Layer 8 of a small transformer language model trained on English Wikipedia (13 layers, counted from 0, width 96). Numbers have three digits each and are written without spaces.
A neuron adds its activation times its output weights to the MLP's output. To switch it off is to set its activation to zero at one token and run the rest of the model.
A neuron's activation on a vector x is GELU(weights . x + bias), where the dot is the dot product.

Input weights of the MLP neurons that the questions are about. A number n stands for (n - 500) times 0.001.
n20 (bias -0.169): 425457678513492232304310611316532342610372658410484428658711550645678464599383486455460510447395521191474707314513688675509521480597356399392354404594626258681518584881714364537457450400563719391624481410584446648313542724456567669522648197534471710546521455341409664483558716404461524439
n30 (bias -0.042): 524610507743640280466333530411472451568367398389442787512542762382744407468920495744435471309561162574351442616647348328621406482571278574452563511493357439512634740423708491762544289542506291441343497482558552441440485805585225600805541332420667442621469525669494514513508664537182546354
n86 (bias -0.047): 543661473779603184590554451467527557754372353494456688627533517564562426379741628618414760414583432443458647567474360476536310433552158358495519519529343446546680729396575331539629420555462482562301436587571600211411562698612466754643577498583429569246654594405504499404558505395521715493
n87 (bias -0.148): 490400725593492478430356534455342351584576694739887330496348731341543474429386793464337818709522690393639707511406578487789779584327539390630543577391499612577514702571344647433348426414542397480390676337296294546496317274785484156483266422442629490581413406271390229451596684418540596618
n120 (bias -0.195): 551409455535635559381359437557556374428346507313511340432569425670671528561529484407716526361604199380529433338520509498409404589576376316410471670564408510615477352466826506564353612435551593421433639609543677610615692588361708497422678556466398653448523535636564513462591614300650694535
n122 (bias 0.009): 525566616523544481406546550533532644425503494438453489548483494401425433410565561529566414401566359624409541734456466462479542503510371528383500553592388589633640501442640600340659346419341520674513465553363458417449597562616668460473579412654425340414658638569371705330640722484613492603
n136 (bias -0.191): 684636584547838403789743520428314438636361553288604323596350467223614590385711250631277791158704150485384526565528476275518456425581392750624445500511338684797632566411582708685415554385349427534360389664429425463605088333768282651649349460372496666481679438423370608566476430394363528540
n143 (bias -0.149): 698536570491678523588689608446451536582435462433475549601651464447474270427488344452454546438445560677416371456659615197617357570486528573489403551324455619614475622564227586482314491446364444507556483341310532586565473549383444205489516630367384455469512322513499526534552366584441744316
n168 (bias -0.102): 561401448379573428339571550390510252527380457552590446422392424717730527465540529729335497374525574441469509432445543407370408542547576483456720571357562568405456803400687473642624628445511587519607449492502451620485425458397533493562795455564493477620392354323635407413451313609452528518
n174 (bias -0.138): 626536542573310494649442666540396549756532523186574242438653350575474504312635425463458559365732349611246500531360596552504596519524425418584645418498754592479372437434530556261476809677405362559679554428729503394446513287535572457373589265341166445488493394475525446453456455430439571412
n185 (bias -0.136): 538561676508565401710446650508506641773301508381423472712429408653553484433805569590544440313486256469472787562920517574663444517598148356515503614678744440598468650572538339554435510483357664289476291693564569481672344718452322426382563346503395391389636414356565638477503356387328522271
n216 (bias -0.160): 509629570620304611464290483448559501362290338482515537522621512454552713419324478575652257419704595309541465426688612483356475605266412328698507420668590510475529640528371812693415251480425515313564188553364563332733646401658415511507620324687688351515594557693632477350643406271325234333
n240 (bias -0.178): 750859655706756643699492650545396533854184199484386481475330532705551544473623392726632568372533280568543587403651502467311666651783293546438415731758491422478475240207611263482438581663551854600775343357296318523573258425023470463677539393259150542475290473472527648339809307272488612520
n267 (bias -0.135): 531414583535696540464653411537438470538621520359457365424370540606543408762593262539479694429451284530696308419522402470548834564361460584499483504565348488658573433407619377671507498581505478468635466529382524448515511468479405609519536290305497321693601550492497426602565590523411451441
n276 (bias -0.119): 462484581451432549304475684411441374699512570468514594523683556393693253385386568461466586438369449669359398557351540635401265583629416621386586576418576596482547720514496509668386366524378491708606236430687356448717574456259480158425332597526460467716272522442595634293542461388412703623
n332 (bias -0.218): 637550554541665599417454381538437483617425490505595711563483419520519394456418558485664429515343448455644585551438636556556434582499400486389259457570352356814515596431538521443537378379333558523211602244542532578419545605548453412462385414570586617400432612577534639602715540735504583404

Output weights of the MLP neurons that the questions are about. A number n stands for (n - 500) times 0.00045.
n20: 653308664489541684471541301263415670680642521601383451539599338505443291527563497454394585758655595523471562718520502588480474520852400740335535534472594458380365308433571424407480539450605546512529425680383257368662671389408552285540479484416135448364475559502457604641580719408560638446
n30: 655338440159454347569626448424661815745358383485512476405416607623379769830778539332400255499587444435553767577460400377567263279772230768354540304435633358451496642422274464333433523473531425371470320499660592228557542613688442585490662791537574602174569402673402329405518633569546750453
n86: 699438383487481428469486350627504442640477358405428470389427523573630519810640467543714488464551388439615574471510297461278308352529025821332481331407459216643507594477505599638319465574689306467565350627596444438687319543562340564507465624616652383623573553778806554415452680359578337637
n87: 476274198395563617689535349220635334639757895613611531118518333588518585594387484234181520531405941355463493614472531527569507625415565705593284565495265568450586435395284758400526773674475419410566552530464352529530470753732500589552161421448676470400786649547153205271460681619708478469
n120: 284616473501499640400615499453497495616677602631556324510474357506316564282332562393397477520431732549555592615459517589368430544545764235482446454591439622469438593608194454610495483548409444692532537427576450653747603506368203598473726376505423592494432501389431449661504450641479345571
n122: 510459234483404678368470457536389308384500568516433485387472614442653512536382385333429394644477596484664420485505564412592580609431663438379307560593602487512412429593376501506416623640597465522629569255530717503405553467406475467501450635326544604461441578559540546519495523638678540544
n136: 563461455317428497651784333370589297385421566773468581364512568523543610524391585709552504288294731384487715778216682408447357521498236293731702624424279631255696565229552490349314547570579533389559530669472544281445574366656538546383707645360507105597543267601355517713203679481422528802
n143: 520462561437326498370456446485481590447713376422439545480299362566601482412523330528494566633426445310517600382343582497409460431773662400304531469596439440626640542422637465455475443426482424516466526485535360456487563615527509714632575506539594622388450229623687627444767631577675468493
n168: 350345449593580450205678425424466461535671478619467548556705604433345588428347475391431632576442584510566456476385427500457534549461640521432614535558520645598488409531444537528683652539528451352658652433488448466412536418455413532574500363632409496474447510389499539421388387578512493516
n174: 420537517534562306521415262235538367310581568464565599420543360566531426629503454435356662606337705356599590457448367490254690560595485638645586546245456550421551556455480301619684531407586510424486538462620558470465490562621512592542462727454586258283544524573470403716278547667410418743
n185: 568654417263789668520707578606336513752367465615421688469657466568357431469373852777408383555498630514496437426185495358463330122711362572480381342445605603510424549531636483324201479453682105446491511725367522234584418643657568409350518738605405307613507330891587708467567919310469397296
n216: 488633646475712527652593579484516435403637417617500464289409440363461635391401505571148690465638559711712376439488276236418343650562624521804600424402560520439464563424586413396630494435565588484443311517463579355534521717419524928367386610516357153408841436433166449746356476508432368603
n240: 109534694586296559932738773480776333445424142527474407384558218573309496168487374652192552528573638181587821651812348715523553491209077415762471503362666283612598224174467266584719549308527326854465365617572412308652623547719188613285458619587466291639678562679836576619714711426479454365
n267: 480506396660355572594450580442385355611332537741477312511416617635391377469544503429274409522393572530479706576390335637492501575587756689547455462473410360408518535604488726475414445539504428408444678569569619324329605642454415592423373276611451757391598562653430435646375445361522468540
n276: 256494390498429435135485483653636287272537371616601886486400507393497626427383429529453544653270568427453582273603636578350605406492765389573423463746462476548662398519654453276568469480701550457622511477610633598370620365651472520393289380321619383313720576484649532519614477680426376553
n332: 481581419517469462355483665444421310414609312356428304462520453594510636411406523400566562461520392597675365179588507237317565521419598620679500500444584782555612369687539595574727317642335662714638473439564492456415497625388456319522485697447410350734399516406596603483461392444673499645

Each question names a token from some text and the token that comes next. It shows the vector x that enters the MLP there. A number n stands for (n - 500) times 0.0095.

Then comes g, the gradient of the next token's log-probability with respect to the MLP's output, scaled to length 1. A neuron's effect is roughly proportional to its activation times (output weights . g). A number n stands for (n - 500) times 0.00084.

" c", then "ure"
x: 580521725333535513645569364407603572264698267486526494511524647452683548708506483442628439397517572474566606533569443506510324453523347789482480474369484424630513352418537479401426687583598460548426459557393552363416421356525592433556507566682748479468360419521413574434215527429609424629
g: 462568551486563521557612597444564346421560581706567137590290251452822522301712483435499404476489627482579509572433453258450588552335400520617521308667567467478436649427420541579260401284417192433459347522638753578621518502581667513479347433425681474530571641583393650633428591487590500478
Switching off which neuron hurts the next token most? n136

" and", then " recognition"
x: 687546567150480571517542529505603578638608408618512583477562434498633510369776492442573524482524657607391624534537377637413409244524257626522455475455405320371539217486555466420588613585409600453462529486446383405527281380574712438568454578612526392447563532619706450432413563557512409513
g: 436577570653672341590640576442550438572563367535433641599396439583319478296428485431323526744508379470601602426458414531363615442339598500516329687379717680514440338451391413392614362662584415526452444680335345623390391345312921397513613549581546660583545418657372512359508628695309439579
Which two neurons, each switched off alone, lower its probability most, in order? n240, n185

" of", then " to"
x: 564523514242502485664674517489558519572584387533523511429419567431575605649543514531625439442458515440598676388474438583485352410582038558483599399325620375556479413393528506530450533558619449554576426686372503422552519463520577496565364472564578468523534487596526565555392500524639385439
g: 516652525457634382399571696577600368303629569631600568450290580322667626619495486330587633378528443644466550349323543382620609462678432115438351486573403628342561535425541529736462573528563426311467621386410458504291389575279782435557396782465569487455577267496472514521616570498395419653
Switching off which neuron hurts the next token most? n136

"th", then "s"
x: 496600485425454390512751519675413466479603475612344502400489629377477441501535396486686266382578586576499725420462336524521289426648364645380520464320591518497519371507735351395386460619617414509586501531443684428446529484613558356505324525625661415459480394547701548447371799650632367544
g: 469461733559417552530495317718427301386424585575524928609356642565436571465681462412317600577345506663343421459694478418761471494650463482346420407396539494376425598632420553445693571655438517427453419396481494513533581336192616341502413576177408363640598411498546716474551505536612538482
Switching off which neuron hurts the next token most? n122

" ", then "im"
x: 657533605365639490583588472564591481346540415530463420381468659416522629731568385577799489372650498496587596472533429584344327463602275574414567339477527347544447429490489271604429508753785521562595547584472491329506388341571495518556412516552667355457413420514549554326284501524494523577
g: 216475489631198435655480566263676313558669656568438120445459294445302385770559479502348436540417448584662670584593443584267550552618308418495478682483507561664525495444420479532524519429605394636493440595648483702431436333592743583609492462625466455327383493511498603348509572552581570529
Switching off which neuron hurts the next token most? n240

" the", then " foundation"
x: 455479522389491525637494377540428521552676450619428539493505431526605607712632430529651541562540556557498798578569507598485250370446057606502517420360531361542495405375356473510498533556545491450441487532583475466476361551485455583443428578578531440396505450556659568381409632480553551525
g: 559568729468821859496463473417777364580473412558475501242289470502512497630367501448603770756307521457537652601493396492436581319378514553506536530509481527383300600656497511559458577292554432653357556499376365643398440307466499501525452279654362522404611514444718543340631541392409380498
Switching off which neuron hurts the next token most? n185

"ze", then "ch"
x: 459562587420459478517410540436665451399708438596459583499444530494589572610584442456679393508556445489467474197402381657456399506497374679510534429368365463607619426368448416436301632678593245693595613414568660367628670332388689589364590694426526441472556544694471561388267438399545420644
g: 400415475398435485325451485526672707485564396411391534516312539175478409648504427548563553461503431635495547817314426679420354514627643514602522618540464363585410475331305663594326453539516447544334568702568596584857604388714300567519593283668377539445378540648434490493592403292617624379
Which neuron, switched off, raises the next token's probability most? n174

"s", then "phe"
x: 527497332452634425479468527470602437539672553825544378313444563493541503517495444458567451624522511666557743264441360558575358390510316625394386383237444413489501415483580375521383733600469235303575435456471685397558654523484504477484647593625649531480513504578692664470387607475526529478
g: 626456610275593597205522441399517520451692612630266405420402555552591548404550598675682666688581353442433658609226476712405474426377710354384416456671565480514467339648469310650351514479510326805597452624254584367384621495457609491381528563401550583574349660560418322489434571541430482489
Switching off which neuron hurts the next token most? n120

" C", then "ell"
x: 578363632213495422732507539450680705383707406516531564557611638405646483650580497526584390490494588716541674346509491584408321366418386754482500407304554448508582365481652391307570560561432445485418633554497372329335403469559569445428555639620576399333383380527617519426398481520617491523
g: 292656355468536650480375283444522430610409711334606210440362313473555246740494576540563436485615438471458422455493459500384558559579453444561411523558335658462384831252568514345692366436481458568641757819370368563558490556505598578462553414696583638386427567308525600516625562460423584583
Which neuron, switched off, raises the next token's probability most? n122

"ell", then " do"
x: 555467401503552455537439574702657365489852360577508571434513581499523524543476454519614407460520608529374486128429375523452321565486374693573557418375436495560742566566297390508405480615626316436507532536589506478459555417419749459334621673542600421375453393724620560315337443436614567610
g: 515624659557230465198675633388573596428449514419524562530382386460446469411547476548590431431305501395815660407471621497550339440581408218554610622354469420510497229280682532602586584361454465555755422433671638521402512620603492606509473633432347317401613765508496472734422394478693426517
Switching off which neuron hurts the next token most? n276

"D", then " bio"
x: 459477527457510437582459526612569553375576305482598499501627468542574537645521416553801286387711590522641372113514370660482558339525344663437575477307522456694450354482349357570522658731640380432405619600606380400485430441352575512579515683513466353380554474644532563451499517429573384547
g: 579478612485664679294796482377558407652600543397394420562450119781430542482698206468321485539512413475295679606637422515456669650505385353531545546408575419411565365418380615476452581599497536577670409393417362554582592638539557273365271450478515596482350572663547623601633504401606437357
Which two neurons, each switched off alone, lower its probability most, in order? n240, n120

"n", then "na"
x: 433385556460488575609565480508534410494573514486400592520425696456535591566513335458671350492507470652504461100457287473532509531431372652514333399379424436503426375540392331624478434667751382625500751636528765420418613489484489486300605567655564457312536545693581411544533571552620343482
g: 423429477460523720347542428625417576500510450687347382506602503408431547541561623495789495623424472394304556809416267644377540435412547381410366619470611114570491434512511477776310517808680457581566559379612493478752592418598466440491567450519408451530512315620521302311443437489717414494
Which two neurons, each switched off alone, lower its probability most, in order? n120, n267

"of", then "ib"
x: 622517428432461387448433456570488333486679410463454511421437540450655605621483224548680362487585561690502784147504425554552553521615344601439595474256503533400496307609567373552417493718613242536502562528567556319548584442698583452447510618536543368470627425525527459395390506768456513497
g: 623350483412411416507401539187579472464524653514691024436600465354538568529466584692370469600577557484698694658588609301110608448427687492729611541509548635690636504507402524569369552349558478379488493415577560424411510567564414608508492379482530399470469457493341614650428573451295359631
Switching off which neuron hurts the next token most? n174

" some", then " natural"
x: 577429465359392397487462419451724483478656424599462523542527410430591540632702478487684475377487534608580680538575464757627369300525084563475485508331515304526522400485502382566505503446647465579603649621417447441516426614581594485465457485434526573455602371500462582522391592492547474566
g: 348672518490685657545664514309461303577475632423266408536461486611522552356578477496269417583338387447503612455731261429374618612441309536739521548399675497414627378380376788424486610455682612571453568435392476634512437415525639247603461450733633372463443792615447524551457496315553498335
Which two neurons, each switched off alone, lower its probability most, in order? n20, n185

" of", then " Pennsylvania"
x: 631508437433504522629479382428694619498634536471464634425562529485520668465587552457542438583614495669424584500425418540507306344480198692491520273254574465453381470511467409409506459611508502567432476633504487336513509482565484452423429567673499392254558573710739556544342428552681417580
g: 365475489590526400561369492513437532424529501428422703639409578401260535481396480438696616605435278488424444892356410656426604641650532511348324520329657342509611334421491239574493412675597508702478423572545277548588443468560308391429753559573404712473231464474603520658532703450518627595
Switching off which neuron hurts the next token most? n86

" been", then " \""
x: 558499613304437404660550494465594472474571351613625613374487512500633593678509579477556558449470553439530713445504488521443368464535084462563482502311544347498493421436506599607491509539610445390488578741348614362541420568583597450454395475682684382481456379554541467539468498449595540483
g: 410463486506711601590472555493349593599365507680696346394383515731263439758740470596528324540371583545424399572323668464382447551522525548518228493569635401532579582679404428677503260593542530495534445575454527549487535609503334577477574238420257485514441420653414712375372430783382586263
Which neuron, switched off, raises the next token's probability most? n216

" journal", then " N"
x: 533401477424498497596579403581627621534715573469486495387447273561682495736604407557825568521460601477603636359398499509473398390598316648391394292304497471576546354546547281580529523718591522340329566513515523398475409439464599313530433512568548371428667387530673596388432418686548422611
g: 539410391571506583454411482378264516467596698371383593597572523546640542459425664532281754567158556508409489667506262616212456272559525762448639596578600613472403645464360505335507410508486394590533414672614523434509580602513292483587470473518327274402316765601387518544611593387654583595
Switching off which neuron hurts the next token most? n267

" in", then " the"
x: 581511486381547458641553492426681522622508406526497622424492511556556557550739572489504448571482449493446682522376396624480307311522099622489547287304605386576479472492501509481525508668547450386506474693392384328556487506598472455544497613557631417442547464634595556461413521532508434577
g: 561529460318350629255467542593564690720626500314548580449574696382646573354406615507530503555724579579425496449385504457708369602591452322694464294466596527602382283717530593408458553453494486449632602746100519430649551267587582441552591441409313326476606414414394303483441468412533608584
Which neuron, switched off, raises the next token's probability most? n86

" As", then " of"
x: 499470584310432542527637624469549634497708503575510516438587551347680472649627436402574495492493725489359738490553505646607270415444196505564473455245580343619379415559426385482474520538425315411421439625619399405479498570575685420414502575632588436413526393596601447427455698388584538570
g: 539475494613250300398361388538488505527604684597597606672446493388402222665624495445569507532764520486529505523501581713671646593584552612066447581531495420482406372591640219466434641442697403549512394421523423656430469602386519506232530610475391529572348322222672575469584412571522472569
Switching off which neuron hurts the next token most? n20

"1", then "9"
x: 435541493501473413670619591544560315294507327553454631357553594441672636522566463517656495320693587557534610599564378577638395327571253590422563353388573299557344390564430400576555493621762333525522559527549492464438383640516529346541531552697673495495525355491518399549333383473566502503
g: 461412579405503603602211581564654563683541561599500765321476489580484483568577435537404479547474590665528321622431577427397483288529685674336409654597470422566237674602667399268415249387540268438546445424394620677716467602438473464652471471727530488307377244643434430342539484512407570648
Switching off which neuron hurts the next token most? n30

"s", then " on"
x: 514413521223497327606522573550670549586604519689525580446493491481564437522611633451778354452570593593541758444379501479434356294496209544379579305268511462535495413447618505537507531615414503356516473621450493407462380593648506400574454528671624466440488360508646695469411492632563392490
g: 488572527365527624538569534293489393563716301501350678422590620559560525700278546239463578422572580620335516468570450369506587458598508420173479289585292532441511440415645635443344582584612649402402490606484364602509581489544652596506584385696836629288292565717484509550543409330526297393
Switching off which neuron hurts the next token most? n185

"1", then " January"
x: 466494516490461490525591526510416350376643426570612712432768484434564526607536499605683493450714574473409371459649389704600388426481287652417624438485495384643399118414488388596470484841563278440455556426485420499422329500465503457527489495611599296472569423619603527585353726491577569404
g: 532541514435615653408220456271384465621492529415657472401473281545517575234474451548461405386365365218544525565396508640564444228463329595496597461563648540324479637563461663461371451564418496460460549581537571506336647450651465705769747345311644508440695724569463419526635606527605772409
Switching off which neuron hurts the next token most? n30

" a", then "ware"
x: 621489476254518440633503559400482494411598425675460393515541468500636665653717403481588413543461498555542776520452386633510342350546142596516472522279473364445457491468468608604516633427649519507538502596404511492519354503461425533414543589707632603379405467520530578372440551476577414536
g: 534395504331539667379579497517560483110484675547361443572486573337380617587787450654393537454646288556564463649512435580363542646456772502570626582326551560321665647463365389588281408509493445312418490573302399351718621420518628537424518707622719620539421464449461502406524460611269348454
Switching off which neuron hurts the next token most? n136

" it", then " must"
x: 511568538298446414562656434495573605516646409704598633366353558420615597690522463387822431492449617448448757479410493625527365494518133476549400490327365447511490376427517444609589445572589449564401580653461598365455409536503595453482404616575575395438517533461574542399456461678517351575
g: 627446467409522309206823632373606439440703526547187349600430478386542584528650594418478625481619479663567538491644396418468527550536668376507491300493387639677315595604572459493442344467503560484599340269315420302618346589487589783520471608553562383466674550480409751568600308374523409460
Switching off which neuron hurts the next token most? n332

" seen", then " as"
x: 525514550348447444611582501549521429477530371609531573338456519530575582738608535437676529403534519418586708469451537517603387387547085500444468463318460492498467482373572650538343488545645445355589462732396625349493304484670571438511460430650687484511556497513490520470466497502556471576
g: 427297366692444767529485596377276252542311377388516373516660556371447561616522528495797438450565530616378495766417533559565452514453645621493378548639208463410590549397536446359569315688628619390572617717339489452571332439609642520526723513330300438573530512599655474566371332621375471491
Switching off which neuron hurts the next token most? n136

"-", then "related"
x: 617538568232633471565659413500488367262508406483518511384364645540567543552686372462670446501511575567610721521309324566489409477512321664525529340230527372474490582398439436543476670538624431422615502753450573387499564457525588486503545593559575531383490318593595575449497347721499312578
g: 510533531589506578555578498323356380674632519460516377393580494490492610604273652455447588435405606520429566666402377382339660519450750597629435812545351583620657388415495765389418491394783527330434424474421463318405462405497520231591426451593526440365472479810748683526352393594482427264
Switching off which neuron hurts the next token most? n168

" for", then " climate"
x: 634494463319492433594499472479563691512564459553606576485634490473564568495707526574577465540520511517534546439408422585478252420523061579627535452270472349636427393407336496530557589472694488365577549600469495358529461456472520376416593561565573507491532586652462527404448555553591528579
g: 519545533468650620567795538385480463575631316653303259486241215587355192530522570644375513654452507480513695441441346610597661553477401782384529515404605688607444506426461597556481532370440365727520501367424366498633601627514599556408234472522528670301382586377586526566411568537356568417
Which neuron, switched off, raises the next token's probability most? n240

"RI", then " is"
x: 628466414389450535469499468668555499348650482450644443384592482569537603635602303510675383530590601666543494292482417339701397357647440643498504420242355487594662431428359393407702483563453507455449647479549364469521577531405652594363552676470458344327490394619717562324309404568735467625
g: 448450683615505476300397361437682453751549342739385606473463644502608652444431408401745525353417628368495640440303529360665627484636234238458372552450228574553557257477544429725457379588468406469517345379340543743478457538442642514623468509402562627496559332472636539458466592667665547607
Switching off which neuron hurts the next token most? n143

"ers", then " at"
x: 554511447256475357620555589570704579540683442681489552473523476447689476461639650421761472392601622566546722370273444519375305230452295588444593327325432529429495397527527455532529496603537529341559487492500421417476553603687629433488426538587535450500392263526621662465369478554692385461
g: 576651639372482422481364562473441334363512444557483430572621464607520599709408361521592401232577540341514613638652450429490652473420379356418308425594443484444289636312661626354528525438679632310580563554547383495730444205654898620607487367536564578379459415723627485421653460295533481434
Switching off which neuron hurts the next token most? n86

"t", then "ary"
x: 629527408382525531561526417529450406476623434499450472421474518300462469530391468555613281597539715520376742268294406637619339498741404593386453421343604507567627533344483424549473731617609332424686376424463534322482442342556552425492595616633760614342593360538540611424479588683655556490
g: 627241540470493269559321395429297627617590551477479304533535520506451281608596558667656748391441462394390647911471269590371484354476563543372307510700611478551382603554243459569415465457608373727428375484469440398588581554586686522494638438647457588346494570463654517374597601482512601330
Switching off which neuron hurts the next token most? n216

" scientific", then " fact"
x: 643542551332493543705558391516565608492604324516526402456456330381555502509568472433796499432473593539540686402575412608514429466555196645454412321353527413665515436532528403489533551589759509571401586549460434418569451471381545365614327605614607524493537322518679652432283476524597374595
g: 444654764570427226452625403449281588491402342551617649567280587667341383665377409525497536539309558403604508453535578690616466357652378578580409513458491793526448408557448512502323449633296585678395285524488393401547678605452258671399472537391428503464463561525546714431683324530674696358
Switching off which neuron hurts the next token most? n240

" ", then "t"
x: 641496600239600479590620374559497490381544349562489463413490717409542699519599450487713337465584599677574471423461323433495296490598314606454529539337445267669548374429442312646499589580634357479655541601452421369522512387433564467478543610517651561521417438581606652316520475547553397588
g: 464420547404548419361555428514655615526466479436313420333520454436541599510543405492426752645285457576180400422321578622478498303633422458567413579395591654533685584586529455377428353562693331538442675530528741591588759200440634324475327597538674432648645461796494318516425510646360538436
Which neuron, switched off, raises the next token's probability most? n240

"cu", then "red"
x: 716374556436416540546641550473557483353553271673649564363336592460411452469577447474500571489482593528432600247335427582486507337475472689484409437510488316515527515388663501749473679536614320494493583270341527458520426248570692491402471567765712579600470397632439463537410467677472571658
g: 332623521512406426534476617611562486497554533521749742580683381436562556467530463385339474459487495439533368351616585519592573362625466472588758679484304446492611573495653491360247939709463588355372656458432408564405344471399309388562357538449477486362414310205612420471602417545491606735
Which neuron, switched off, raises the next token's probability most? n276

" The", then " organisation"
x: 511494526361495518671612462538472554499607455578478552379541535544530559711637433479675511560477586581449798561583465571485289310408048640492517433299450346508492450412375389510498521581605448538441510552617382501467462560496507552446472571609519476408536470531625537361490565469558454530
g: 494521596468454370417562417618702522649561291411375564508440569461531366545419640527668868689469419508575571439314378588778469526649536625414453395448530389356607442456467362628424788388556691655442543243292292540711563501545466694377212512323538552344507443512650340476585472444371495493
Switching off which neuron hurts the next token most? n86

" not", then " push"
x: 673438436369431384621536549569634504367558316555549550321346488401473630731436555454715603480563636395472740466516522641453354429435180443535386488262520432535516524387373474661573293525549489509629518692454554459633381545668726473498393494509577452486616430533472461553483509503644443535
g: 412531541458505508705428556395563459322663600597524579465530475572628498307395307455305552421365463402501501376421593427525509665613468366578945587550687491654690379556401630705616650385297592449214546323454481448445556516555409437525399544482881314429591528403489304634515402308518598462
Switching off which neuron hurts the next token most? n216

"ors", then " register"
x: 625519506471438406468395508605680507627559424626456499430413482493577591572490629339737438450669514543504653206518484571534485378529277482528599345300354414550391427496340444689367509661748307446398529529539573315553469507667562472330403604647688566463579314477402622535442441699630556467
g: 505506634463478338494224453471494531523406582510499611306448399597505653460509444614523550309604606426526600508665433689140594443370471224828462531588704322545677463279523525423560642586687572665549514408429358417382455456534269669495676534669311313437462446476593468371607587418747493539
Switching off which neuron hurts the next token most? n86

".", then "\n"
x: 636541459410500452671533380445614502608459442528575734407493555501606572651696474606564527467553352519480689470474491483471273396534111629536561405338435350598630543424487450594420572542574483334385423700444514335482342589603451510499501623556597379499530433562489535421420607490530474550
g: 339306411585476405687500448633411386767560321357380442521578611400308497400593682571665534480689389722457606637270770524351489406617565579443438515404377309583626479744380345575521583582502647538428657388360510576508356624355646700469592392601440479691441533239370328372484435604450508546
Which neuron, switched off, raises the next token's probability most? n136

" require", then " further"
x: 514495585386495392692565482552559516468542451546546609406520576426544615776586548405580520501461522494491813423552528556489382496523064511585530420253544412555475454475349594527388603572679417351526573642375517397549385477481683438483387536534499473480533440509430482461448531567595476534
g: 666334488647486464694302452468417473413565645846660451501633546451518425456543417488255531747667485525437629461375736637512554479317467534315605500461523538630441332407366795513516655206534523525578648568131402582411534489566574634498593491262474388399374512425427450467663546427536420350
Switching off which neuron hurts the next token most? n87

" Stanford", then " University"
x: 594435494333591406630509472562558721428561507449483363147503350500559511686628351621634461390588540590570597266423437617497406418510227629458494362331504463550503492474479415540421552598768543559551516526611625409487453565339498451355545612597662544368450592583656697374314513535608349555
g: 696572484556575420480574216362352710564605704424316509457595584691489385498606549784534605498428328653559548593445563257514325371340580608757316485559438653272302617657508381415412447440569488493455400469731454403534466442480309521379412579402372358474644474540529547664502634291457731635
Switching off which neuron hurts the next token most? n185

"pati", then "a"
x: 483436654234383463568598324583454586528562413366523480409345665557461593705449373465608516316456544644473650216495360461442641524405457621245441363356497459555476444460530378700370541722642410541677762467443747423381681545436536514426417621528579530464633393520557580570403452553575494527
g: 496548352593354232550355489423403662523201368620641361392435464507746358572559515198612696363449657637509325434542482358523403522608404554521753435606561435673511593614581384291642388573546469746631579559885463456625492533364483336527351570437445412449518477528624429589412592525431573392
Which neuron, switched off, raises the next token's probability most? n120